Layer 2 of a small transformer language model trained on English Wikipedia (9 layers, counted from 0, width 96). Numbers have three digits each and are written without spaces.
A neuron's activation on a vector x is SiLU(gate . x) times (in . x), where the dot is the dot product.

Input weights of the MLP neurons that the questions are about. A number n stands for (n - 500) times 0.002.
n2 gate: 258753529377475383640492397312437487658306604276398417579563513664457455516600478504552430681649496592479295463663424751488593476359322312690792449438406761464450677335634607551429467237257792540793440542566517640342236364321161629412280428404512434566530516551366386435749492488533323639
n14 gate: 529444456480315404476234557364596479705700370428782584484556500562570571485615608327626437644414479317796404547566316265359573575480293614264371407594699772390596389291450417526528452472408619583550470448582520721191405411290365567624385363637508587562717678311480536272294420462327488469
n30 gate: 368341540340324646592636313330329500685512344647590292612435524583458624634569597352484516433436429456397617389697435775468328511471130581220631521444504420496325425492433456492564488447433395481453647512731292333484307578048334605593371525391484480479671354504606234524370348360720552690
n33 gate: 509309563423525513425637504368219557370394508415706176471483521393509533344534509391573270727633478635491513426237436720488521528738522480650573633567431567504729435389401435528303576440373416612262649393463462201651382401529872673487487376536275676407385069266830466586582384565412467455
n36 gate: 485559302229457237409458609714500490500251591682520515481593626538255510481374632447309702280318555325649510495656720490672633551465646426442225722423475572560256595652755416473331573574655650514778519141514130798389208426752450437310375495439425563338383443485933230495926246379548591443
n50 gate: 466318328622472532516508496500407558600334258496386744619613404661554429465376563405585552541492744664406608492172641532398870489422892251432277684766475313381351397451453412617719412581364492576523557374382305562520325504428475516452297292496527675680391582468609419605394659442536681531
n64 gate: 337325533486463481764869158348140402654453547595405791463713500679683491445631426570595509408528490289255528440358789251399619647428529325412191572598577491671462674623509744695519561562391786491532460338440626527683398328491587533519393276874532765475543244718481828427628483396402315679
n73 gate: 479530495739131141326453294217292592578287495356395361597540485591742263696731664471604325596500409368776269365318708618399301333495745397398674650476666597270475465431533210445403094510524554472495706525423592491515515231710364373584207849542452729136564529366480376629466694736417563462
n120 gate: 617808615540312465308610799790562320535464583567424519346616456660295535840606519566691461144434546438392615617543438496661509617813376568447428419631473513525812436361582427500562403473513579340203377581578522305721229585513500151380438621423543588519759608469615644323530512581509248128
n122 gate: 849725895618334590593405482357400594611314372596557879398401543715341335771272451598545526154402629453605633500575396397420478883531657595436396369168403615426405535513559473532632560600525624623630369583580415562204598557573513346547560587269413526536565638609560400692483397417547284500
n136 gate: 381395470429474504196600237491408477513895634641394468681491382662576513331417550336625474473333424444527788325322610369372672652589749458328350690530482328716491496592530413627491240328538517397593246386333629254335405663552647504334431699383424617614829589750810407610644616466517461687
n146 gate: 985427610415560550376365699455354512406492364646465708375680511314473556326557520681551617547327410390496443574659289652601404370438575602575315450428663459340420492419537407547474390693511602225648518473608368551508232473637547561607576423533692692548642552342664411711311406441508605403
n147 gate: 483662540651627343480550562516589241384431572853463369349581592590719591734520295290538603285619533388553637453644504476425528568484433136345512557746336508446387674378711383746221536345539568527718446463500576573520371695616459452464524533381364544328464570686303549539363330720282508480
n156 gate: 632685508602463496385388701480462365662643686669390417450248295292479603309508788442404492754430707571462605565553248563742644484633426384285720483583333632500790422542370485669575433602601421484614460335459310512479608627721539758877268432604654463221424398504408407532406565528384385700
n163 gate: 220337619363557295470559591583418464366426553578461500274368623432544371440473468553633313572625520238559496357481220539292438529429332456595488406412673725544690552741440437674561339566541627310661456313580317297139632433581627327380431664378552527528582598523643418399692606663492481594
n175 gate: 481481560509377491254368349482621845395728591570214476555556385590491259527477707454633409319427305744274620563729402749473598697462438438308355289495330336465690586645540630491514693547411477298617438808808569708270548556436367675301440659513509642418928496672574523410757135287573550595
n184 gate: 723500474382509293313372394576426352710535688500483717350426509335473355575272523440405107295445669319320383424601218414542596427345410545316417627312407440492760549117324563581705461526504470357584677635496308483186670553487633371383483723537429560414356630596362496282685599363291280584
n187 gate: 781647671462690638323456615471273383372298388593623789533387487357521566395558408599224620646327569542479629463642563266455293492474274676285555640327368517564383491163334390359550529479641521472524532610168252624396595377454235529567396593628589645600361472479274399313655366372426361594
n195 gate: 241395500580438475241727500223445491388601554500411316512370767321393418702421570286440463530422307363555617443585445233398420756351613472352597682241304743548492625357613428390566380538718417579399377475320471352450681441529769263454442344488653289356458573109458551330516527440582516406
n198 gate: 358214783618500388376504514741505669445495523627646681518813574555400445288570422592727541366555687918552388441532317505742208711510292340564599765698476689496561486467523449474458773462752430301622380406509569611537394783671486505878426812607577422641130514378449547703586556357532500782
n209 gate: 652692635427580309433650435392269637361701290298311496647462538554448299685551411387716458364504158678448356417649449555337233568235310569618461703374370433488500417513525423416412572134406652435405488625625698370767575638635544508487256496260759517402586624671547418644409445439311333384
n211 gate: 646559479844264634545344328443335544367416649356492597438525483541681479390613771467657537478182418283291739570586538617496487421483517332512398411359491579648790358800402283417375496623362379576528388627504342259525678568538423487626542606641585247360496463369655364353643438560459714860
n217 gate: 442754591305391234554570734683537847214389582685347519736367363388538617473450342283316563566301538441706546572660569573329880426542524544563417626509570550631302396565282363569482774203540153370362692556504260522295334481678462628385641481662562477424652861699454546696719462650450509500
n222 gate: 363355389448161858345433462536640090749491518749533466357290240400710399500264374284647252447317332546481649332672444635523566285343558709330364830468514693300477390570523559456422597698783440160396411444641656482611380670398619417346537608642608486393444500580537303229446453696358596468
n251 gate: 445670668513534565487417487288509374414408689566513259479552288381518526323634274294317551482231527569319552572542483626343461365402342409350496535551584286620570420452264500402758470649408509500664364662738719429578303790517571504765436161591836448274400723517652579883678560462598325500
n253 gate: 686765545337585405577406420605546615533475594413579370549438364689783565444484637415575476504435576545722385424536264743399517344626590547276554554573630651665624500467280373295357492642405820500592579650359243524578751558480513627545508550508767573247591312554314971444484659433411617480
n2 in: 336703635617496451520315412356819389704533402429667418223517512508369200337541517378539333585484335332311410408464467381472496500504453496443450216261735541441541508546608683685480594367456864535600461375698516697496491425422567357628569554220504370569314324628463633189432244508427460492
n14 in: 552618241401727440526446643618337437410618478538466595418693492242430519368575323466493511438608481707634809610650663651337794411415531309552668531515615448313719360527500469539511571439809402468522432310600310421508566462680554451455392462630405310331621485481447412540269631438615615563
n30 in: 470573488557353419591600389319512362652378508618582627532528234433475524473428664564388456753460363737615411346445411419401635546306429654301533271524562707242435375386253233527368588504636251462774446614421400488681375778207570504387516296442531320332699578703427590625618533434603623539
n33 in: 538524409633213332578622492531436649551432445391565613322520588438639539651560579354485689636614570651533424667686392381625262330439554508453476731496459642359412430472535525594488444653558587322411272266500188588667566532694569381508540803431165559479412647174428738624251456550591430376
n36 in: 358423093377504428381552238399437645420242647691377392518676496548375628356549420154461305764345315518665675566352382572645423313371631281269441591558486398376266301437435639432593330591535549487413367427474420651303184673625684227401513605522487402327437413582442409208671170668429606618
n50 in: 022395484467441552551780516457403504823484575488459331739678424496220662597476458536342711599504496516631629610453383508614435428331855623365423394460455540623504624593707398542496392349508532477477431573437150635648483414392566496601699333442488552395456648626428333200516552624682433625
n64 in: 410448628200614577551410478466431527325647432357335495696496423609769432600431316368463377686847159449434599248429539204475583468302237607708504500394689559611638779504621418516385432478483487679412459318226708438675518430415280410711547631648338317478535329413156409517538543269419504475
n73 in: 475488386572197429388496516473524410520381301560388393656480413500492388408402438628526523378508561347721587623695242547469659359488516466403755532395460780560694403337798371500480469536428449773508523719658387692747529572571306414389262612640656683500686385432634647542366269621477608389
n120 in: 559491379277352617569496462802632422719434532434491259630429369633548329373668466435226398577394514294672538482454382172486154416433149536319552648324514417594797510410222521544407565434106589660759755273436616307248350462495572570542519400765473421368661281462218500400303612486366228331
n122 in: 401612406383500526580529355362591611372384377457200347670672431416377234512615451487405428381593279444710457362287647620353287232619482656356535426775776602451603513613425578117445410543529325695533480218597581328500385491607887547397521543627591343652638442561672383700742681554606496546
n136 in: 369589636317623403516673455300370458568423464553492660484520251461450544445211437413411468322215575456582420414484480319378785755463462112556541341599812711658460401638340511436520604529442308405531711553784536350528500268484471576472380631353710600345403594504367492312488518403341437429
n146 in: 745585544573778536634592632355589308380314532646386723572520255410339350492656865448515643459579529560463371531734431556547423397677513623595431610484274536600512136605508485368536492524768468504504588886618496473596546321612455632440687545612523373680589203739528427520355541442476638524
n147 in: 581237236526369436424533504462517389288754576388392473386513645186570521272419629445652373319428628594422500391504405278454699500509353475466612543462544690729315491245596399588271474452500577549579480483517382394449695422704702436530615500738330051772207612591560768326329685562445471346
n156 in: 508412301718673704429439435403363500441536370637480475247404680629385437554560392492584429430638360245480536465252540253704391126602517435528310370528573468439544488548706656496504611367623564401407828569649425297580351540524545337520575265374222544500516484504524678403484287404330476718
n163 in: 464347553318496496515394473437496456598462376311535404636358538366578598419565321579650677598534610656593443258389231542620419493609310402545581465549597590540592484558600670672508527539633435699519449311691568591462433655682617416508171794303555470230458504550637751715470423555278751481
n175 in: 429336591480378384379542724574468120607752398520645554516288591535455433523480691559313551709963697333500377543566516337242589353508517508618576431449833752584504455560426518519717476415546480572527565496477413469774422359476508603400603435202693409292440628560432387496516467523594590403
n184 in: 614585528047468649567350348862573274772520384309345238811468464409624552508476387401674512658583500400319399449449524496389561454508262523627598340472426460496581363622512522606444360476325648672551611455464357531512417508616776468508592618689738340534463496687714516543473722457528468700
n187 in: 436573573307352386368465653369451635327500580709323521592651605619433644571330500424465516579556471391322715611547720237591709481475500345159590459316492368496248483623342386267404387693339213250496388504651388636310500529343575536443544340329512733678488228398476521642417511477516313559
n195 in: 301461669500496299231559591139632408615322439508520706561554731628437572661369552428578347464565639419319492368410644369345375609528596677397403625557232519496570456418597412602653450387466320430373493632466492614408440430216437439396492653411634607645492601271388395522425553393789727353
n198 in: 621252436474605849722382374591410363517547576646448504673581432579775316587432340550463218184349803530431491658479560381542224701788580589572715457391526424480338649625306241436416652384401627468500508569504323353415588578479435267483475759337521534398551388410359698492612793320529604446
n209 in: 369460433748860580522738609457204703544401249424536346496281500687601794599336598526479513528500532536409576452167334544653450609327500479205662505425314610411630688729431225559275704455491473373401356576343509423460786662584646300478540328325539866342491522325491658496335328513693478478
n211 in: 719397638661460390287601571325521555468385464521455624500328700360341400575500572540461468693492382341433300723508574586560686404133674738464504633689471290399570647278492570504674407545468638438813589405556468496796542467386416520475387574297319516598582508512786389445389665441363120643
n217 in: 403487379496745622632428517803420674433356529377768778716487471525604620284563614338267434327496574626479450586471483479533462639509670211492653295475406546283614530636386160575463529538524709504794376487673604456408574790408672487639446551613569463500487512483399759749353284334330677562
n222 in: 607338702249622496718435592471462477530436385500348453723500463324419507529380449493406637399541225324714391555598489545596470642542422403381401348355454374263590562405380507585530500371449507521613464432662478439448512466575458661485117641410703310508311639780601549544566748323330371474
n251 in: 275186602425468558524524433717711620394769655546600237533426525472264650400553140134567659407804483340642574408472488615254508438555385449309388391537605407429562403376592414496414541342631541313588284434540724445357372337496483451669635333299385211491550396546578537560424557401390500608
n253 in: 348633568208515546560659640504359429399595433404404333387649610389691410408595393526442511750642430519423500541334611394355673554578409562725412619478380485218390410649673596525620489446441206255301493500441601493477712538594457372584699550409493635579393430332659481448570615664870537522

Each question shows a token from some text and the vector x that enters the MLP there. A number n stands for (n - 500) times 0.0041.

" Har": 459439578509820588422629313515337620500795463521340712355377641449555534461359403529440647589430582465628501589573647411464542407513267637507526489538425476393395433596475445761480365494394418735260426594650547522502569506469796619397480507325634243496594445403386390416417545490608363422
The three highest activations, in order: n209, n195, n136

",": 532412411563697628557373313686522609478377395408371595438564569467372532165555427488420646617510443384567323469703677492560519368574609641363588430489514452637405426748507543588568533567426440811539439615417506650559552625391598475543570651486535410465459495427282550553380571462716527295
Which neuron fires most, and how strongly? n136, at about 0.33

"ilitary": 373472444495678652504561327720429569424479556499394455270525647554413433231329512520495672457582511413762387586515601423645401373594474552403625605599466489575414394513476514586201375386426341613402359468460543631628544626447655627460664556402379359480441491501526502409333899563529491492
The three highest activations, in order: n147, n198, n33

" K": 437413392505657486622492266621468532337718497476396846244461569605532559496415351566497569518529448418564346499669395518643511363471431452411627455560412384472418357551451601668495418531380410688495474553559580599607645408386649527462582647397530546508641549474465558585489502551608398385
Which neuron fires most, and how strongly? n50, at about 0.32

".": 493401517694556645585594288557530576354653359490268556543486373321507448435429549484311540687594605473607490547638313522730607331629538579373535447501482384299599371430551692599404500540529364595284565403565604612418601551325575379524728569448528342529424454366510383459538359539644347473
The three highest activations, in order: n156, n136, n33

"a": 316428692680654558585398317506415481366637591359370654447420567369424498358404405671492672365519506381720476462548530476477390367526391384493559378721491426448509524672494729682530333476348400460424490410528555613737439493436569612561587601495506354335620653408504532390445712715718417442
The two highest activations, in order: n163, n251

" Al": 453519479555609640583591301462445648588754482432296738355383440531386456438459388512338582563490464332644460703540484414666523309623321504452544493569507623335487410395484545712442397590356372630359431511566545607546510539366597587545556567313616300486608444637540528426404555457538350208
Which neuron fires most, and how strongly? n120, at about 0.82

"osition": 390513455677628567435469310759466683499453380515459448316500622504538651293449545390493540431559537445765468553685579557694520307515547517320427334388486358489435574525427538649490271349466387716352675533368554598659476652422479570490523518313458439393462692507401321468442708525545554269
The three highest activations, in order: n50, n146, n187

" as": 400561558576649584476441325365266483554370449488397544414552539512467533180473459366544543605629457212651284518774661420549563441486555647311582503478441411408397442536380628518519554629386555720383424643398460626652602485464631467399474617555552445379560612281321477445385566585559528251
The two highest activations, in order: n195, n73

" be": 290515397649628614356467299696353596481449497476395634358562589566487474247554569474605555567450523378713451447638630570589691487480409665502563437384421428536510414701235454587475569578377659570556390410392549581594565555452494594317560553337463562472516577291542386488492576502678463528
Which neuron fires most, and how strongly? n211, at about 1.4

"ely": 373519541649537569387507311660489583420519362450380495241488541577542370200394609506470589584467513458619442501621579550596721355498465552551550399453614402621442524743411475594356425547422670657551429476515549662627492549506579599326639677574345768474384558222507371450282567334504479454
Which neuron fires most, and how strongly? n211, at about 0.69

" h": 339416443424499470511453315538546571440484502514349821481320594474439703378447493607446443555548715340717351468666531588593460506549387517512578414542357580388438441596425520524511565653423570734513530611526330688531515619323596525460423671351479461452655557403447440544295579577759324544
The two highest activations, in order: n30, n163

"g": 450535495447558657497427321444572542342665538528431681363562575421495479448589466513517656465356455577663300444444454586597536423593361407433564455771398331515437456478588641788564494575456617545206470473476447597463418514326482620465727695537279539457575556278436325309562800756643398518
Which neuron lights up most? n217

"ia": 493447605690669546390410296544527471520535553549412689340513648448498555277565521496386595453552450343774370498544499309503443302505545580457594449486451535450460532702528631638337433405365509637437425527599481766552508500403506669424547611321558452399524536332456489429388690657598511284
Which neuron lights up most? n73

"\n": 345317520462471592311395295459495675426577366379385690500398505545264573401459504444438444634583544474705357501693512520607614217660616532653536531355471621418494438597302720706490512481470533556427503690738478576556616594439427508505571573393606445480438533367525522511547629495478404318
The three highest activations, in order: n175, n2, n120

"ost": 330675594434673657648456324632395670467550553384500545270543500515470564227590534536478624462449618315702354557614525485620637578592498471425409552399491400309456452475423522639444594486406432596277463512636535551842644650439727747403610510576414393315532518548510414454419794557513566590
The three highest activations, in order: n253, n217, n195

" offic": 262632461395713687197337311676511677667566422401441430286404494526508416413373503449352725500406520428676508522534555407741477355555476508379530542676451347469351355560444413634434587570418426579516548517565420646790653436322530641519600500266386509447530588381420419508581740496595434586
The two highest activations, in order: n50, n156

"te": 503517502617611795450279294528425552414394356629358654303444675481439477310529401508415527488480468559708301508514615379495582423489426643560516370575369439476486575566540572593376495509454486686453533597457491768425457574453485637341574585290610461432483545303432439519465804522598501421
The two highest activations, in order: n122, n251

"res": 489484637588713601389423320422534382630539592562468578391558592452636620351555567494277601454479585369819314487669583361520574296439509441597676451488283473282585674633439593647382483483396585579311527396608475545545590605456735539313500359398403457292464404526473424439346618540609505431
Which neuron lights up most? n156

"m": 398621586669484542314422323650511602465456519553478910412465503453318639328449457610437628558374532467569406469552539500609408390566438630436502374620486403445347684552577552751383484557428546536383666632684494581563470595378587524487818597468458403435475643463458388471438721574669673378
Which neuron fires most, and how strongly? n64, at about 0.48

"l": 335720481599610585436358341501482566420682382507452787348373480343458525492413477681531619545357472478641593589466592439481376554551334483554571322845417348552522524528399603557619618692454324685193547368532574623409543628345542439519506527517546369480511410694487337515553844328590549625
The two highest activations, in order: n33, n209

"4": 496437496524620639429429276559445443453587526606474512476529620394421566302426674576374416540541684325766219402614484415588631413560477563375552416567396543357466482579551549642531475264453555590312622469518646608781482531459495487587610605402337422526480508419479356442451536607516417340
The two highest activations, in order: n156, n187

" of": 402553601537567546666423303503532623410565493465461588434452574584389510132431550473492644638642590450726315523606731451544486462529613587255564466606389518397530399609487587520459515604322549533445388417610391633470460406303425511459510687405481340408483629481293448536391600531511389371
Which neuron fires most, and how strongly? n2, at about 1.3

"i": 343414501616785508561351301483475476428465594457531667287462545496422618307537328603483627424432321448762400454472524529452537518581548584411731299429496411454406617727472635749509439482409467557378429459494589567692541452318503636515593674541532400484574452418538452430459777518638498435
Which neuron fires most, and how strongly? n187, at about 0.37

"er": 552512572501794586314442283395437620529578458503534602338513649553515447279419584485432469528419559512780334471536607422581588347479478664387522345701382471411435543582451643667313442534475569711445570532646473646574470490483633384445432642335527446431430504500524472372555736510547589254
Which neuron lights up most? n36

"ber": 434516424636692707341546315484508560485658429556551785266516664448456589267486479553506689606523601438670370554651570430407597416441436649472556422638356497571423437511484500577281407555525564558332502623599428628550508668450440527381700559263474610491392318563353375535540742626488647349
The two highest activations, in order: n120, n146

" Man": 319498470638812632546579320714408554505645488289401716387466583414389557379448373611487698388368513421629415518580566434558538455425394650390468558447496439439355358552364541720488431438258478468319492496602617493501608488578577633319603448252518314304493512394513451483442583410677456330
Which neuron lights up most? n209

"e": 325555568613562681436405308520475473478418432437418614387500543370418548401421432660535694488683281237644465467696501463413442422563427550708479475703502385482518597502472528590509550526339447525401431533672635657641481569458548695268474694465536208361533564535368607450372636613691523461
Which neuron lights up most? n187

"iz": 506565543598720641228311312451511332510499458313538783275452522517450516476582514463453382392548443497656384532674525446585449403459491578312488448495443395542398409632526652716432522544464507651471428532501470574658451487354522718415708650393301549323362620341426483539388662668671675351
Which neuron lights up most? n251

"ks": 356541664696611517408396284632469504435499529709461658451554670561627643275427499526463512466430531403677321541653618544587445478449445315454438365589388374583479456577375555653550320463447561721372522451557482701585499602337400683517524565595473353480498608277496458510356692541545562478
The three highest activations, in order: n209, n122, n211

"):": 501267451616613538537547264589495587372401493482289669460576625561441438329554368462395573628465488443677374446554598395651501470459658456280423515471431513469465458634373523602493494447401518628525401576514559560481609449340488531483543622356529478459369547253316372546529641455614451279
The three highest activations, in order: n195, n50, n198

" The": 405225478586526456537600336632464725497520476444475732336457449545364441154396445628542508605573522394629455431641606452805615449550454552407568479471383499491460388555484503634548337433393367551360265594562557638525625443377378444369627603431527534457608510603444432598379744589581444360
Which neuron lights up most? n156

" his": 358267423729619604506527314635470577421573553549403523345451428389373413154324388540445632646578524466697432544724436467769610471465376446459563388599360489628461423498447467536431425503440399565439359549396355546521405497460429517469606700301491526537578476576480412512353628568611400505
The two highest activations, in order: n195, n122

"ie": 375504582614672657452403272613519505383528450571296591307447715390583460370471427469477548406563468454599398551531527456478477326533481689440568324664465549552269427570493617587515409547356602636440399558585625756498527493428340513435580630369498572449412620254448516353386733649504402434
Which neuron fires most, and how strongly? n30, at about 0.65

"ing": 474544487490721544521378269603523657315433518553482549361568625608547475244391468403540620511530410516723314570549613522602556339513511527455538378636503525516455449593464512691438417538396504737436426524477473668458511519380475640386564624516429549471461655262364514467395800363473553424
Which neuron lights up most? n14

"al": 510486415634788678456439287606544573467584551394434624383468579582436418305358619538616602369549514420672297653573610468599489319545495498380660456701469604458452526518533557712276498520467379650423425571525540682454335654441611566439643489332508454447444553382391511392444791439567527402
The three highest activations, in order: n198, n147, n64

"|": 365392361629379583452551313456533674440582400477447649326447537487363468251473480693323526671595425388668368654673547568674594384535595518464350458506422565457445277589374515702590499489525394673427444430465776483522469509399469494291594511440463422414548411566529513611566548639483393194
The three highest activations, in order: n184, n198, n209

"ay": 350428645571759501573541297743512473493578451499457637443475620466510629272587438593626548457443498380615441530577553440603490246526531488400542390488583483543282465508525455755525320414405473579411506532589718542638623548381549760389733614563329511336520507439276416390368641541505439374
Which neuron lights up most? n147

"ner": 394510472567753627437445280592553604521586492563458666383533659472551463365532491492561542553528510565696357474573626466532403466542557776308594334635443410583233559524481576745514447564363580555410510561635512688556601436420404574388537673296460549476255477270477460465578749533519463448
The three highest activations, in order: n198, n120, n30

" sup": 493563462332717528425448325614378629524495434459299722352576533396429570520452647462410650502271739498794515474610499508712629360587362565360529603425472670528463576581521386698434505568377533593449512529577519485718677498422762499454527459416408387446689502284376401448366633573583269343
Which neuron lights up most? n120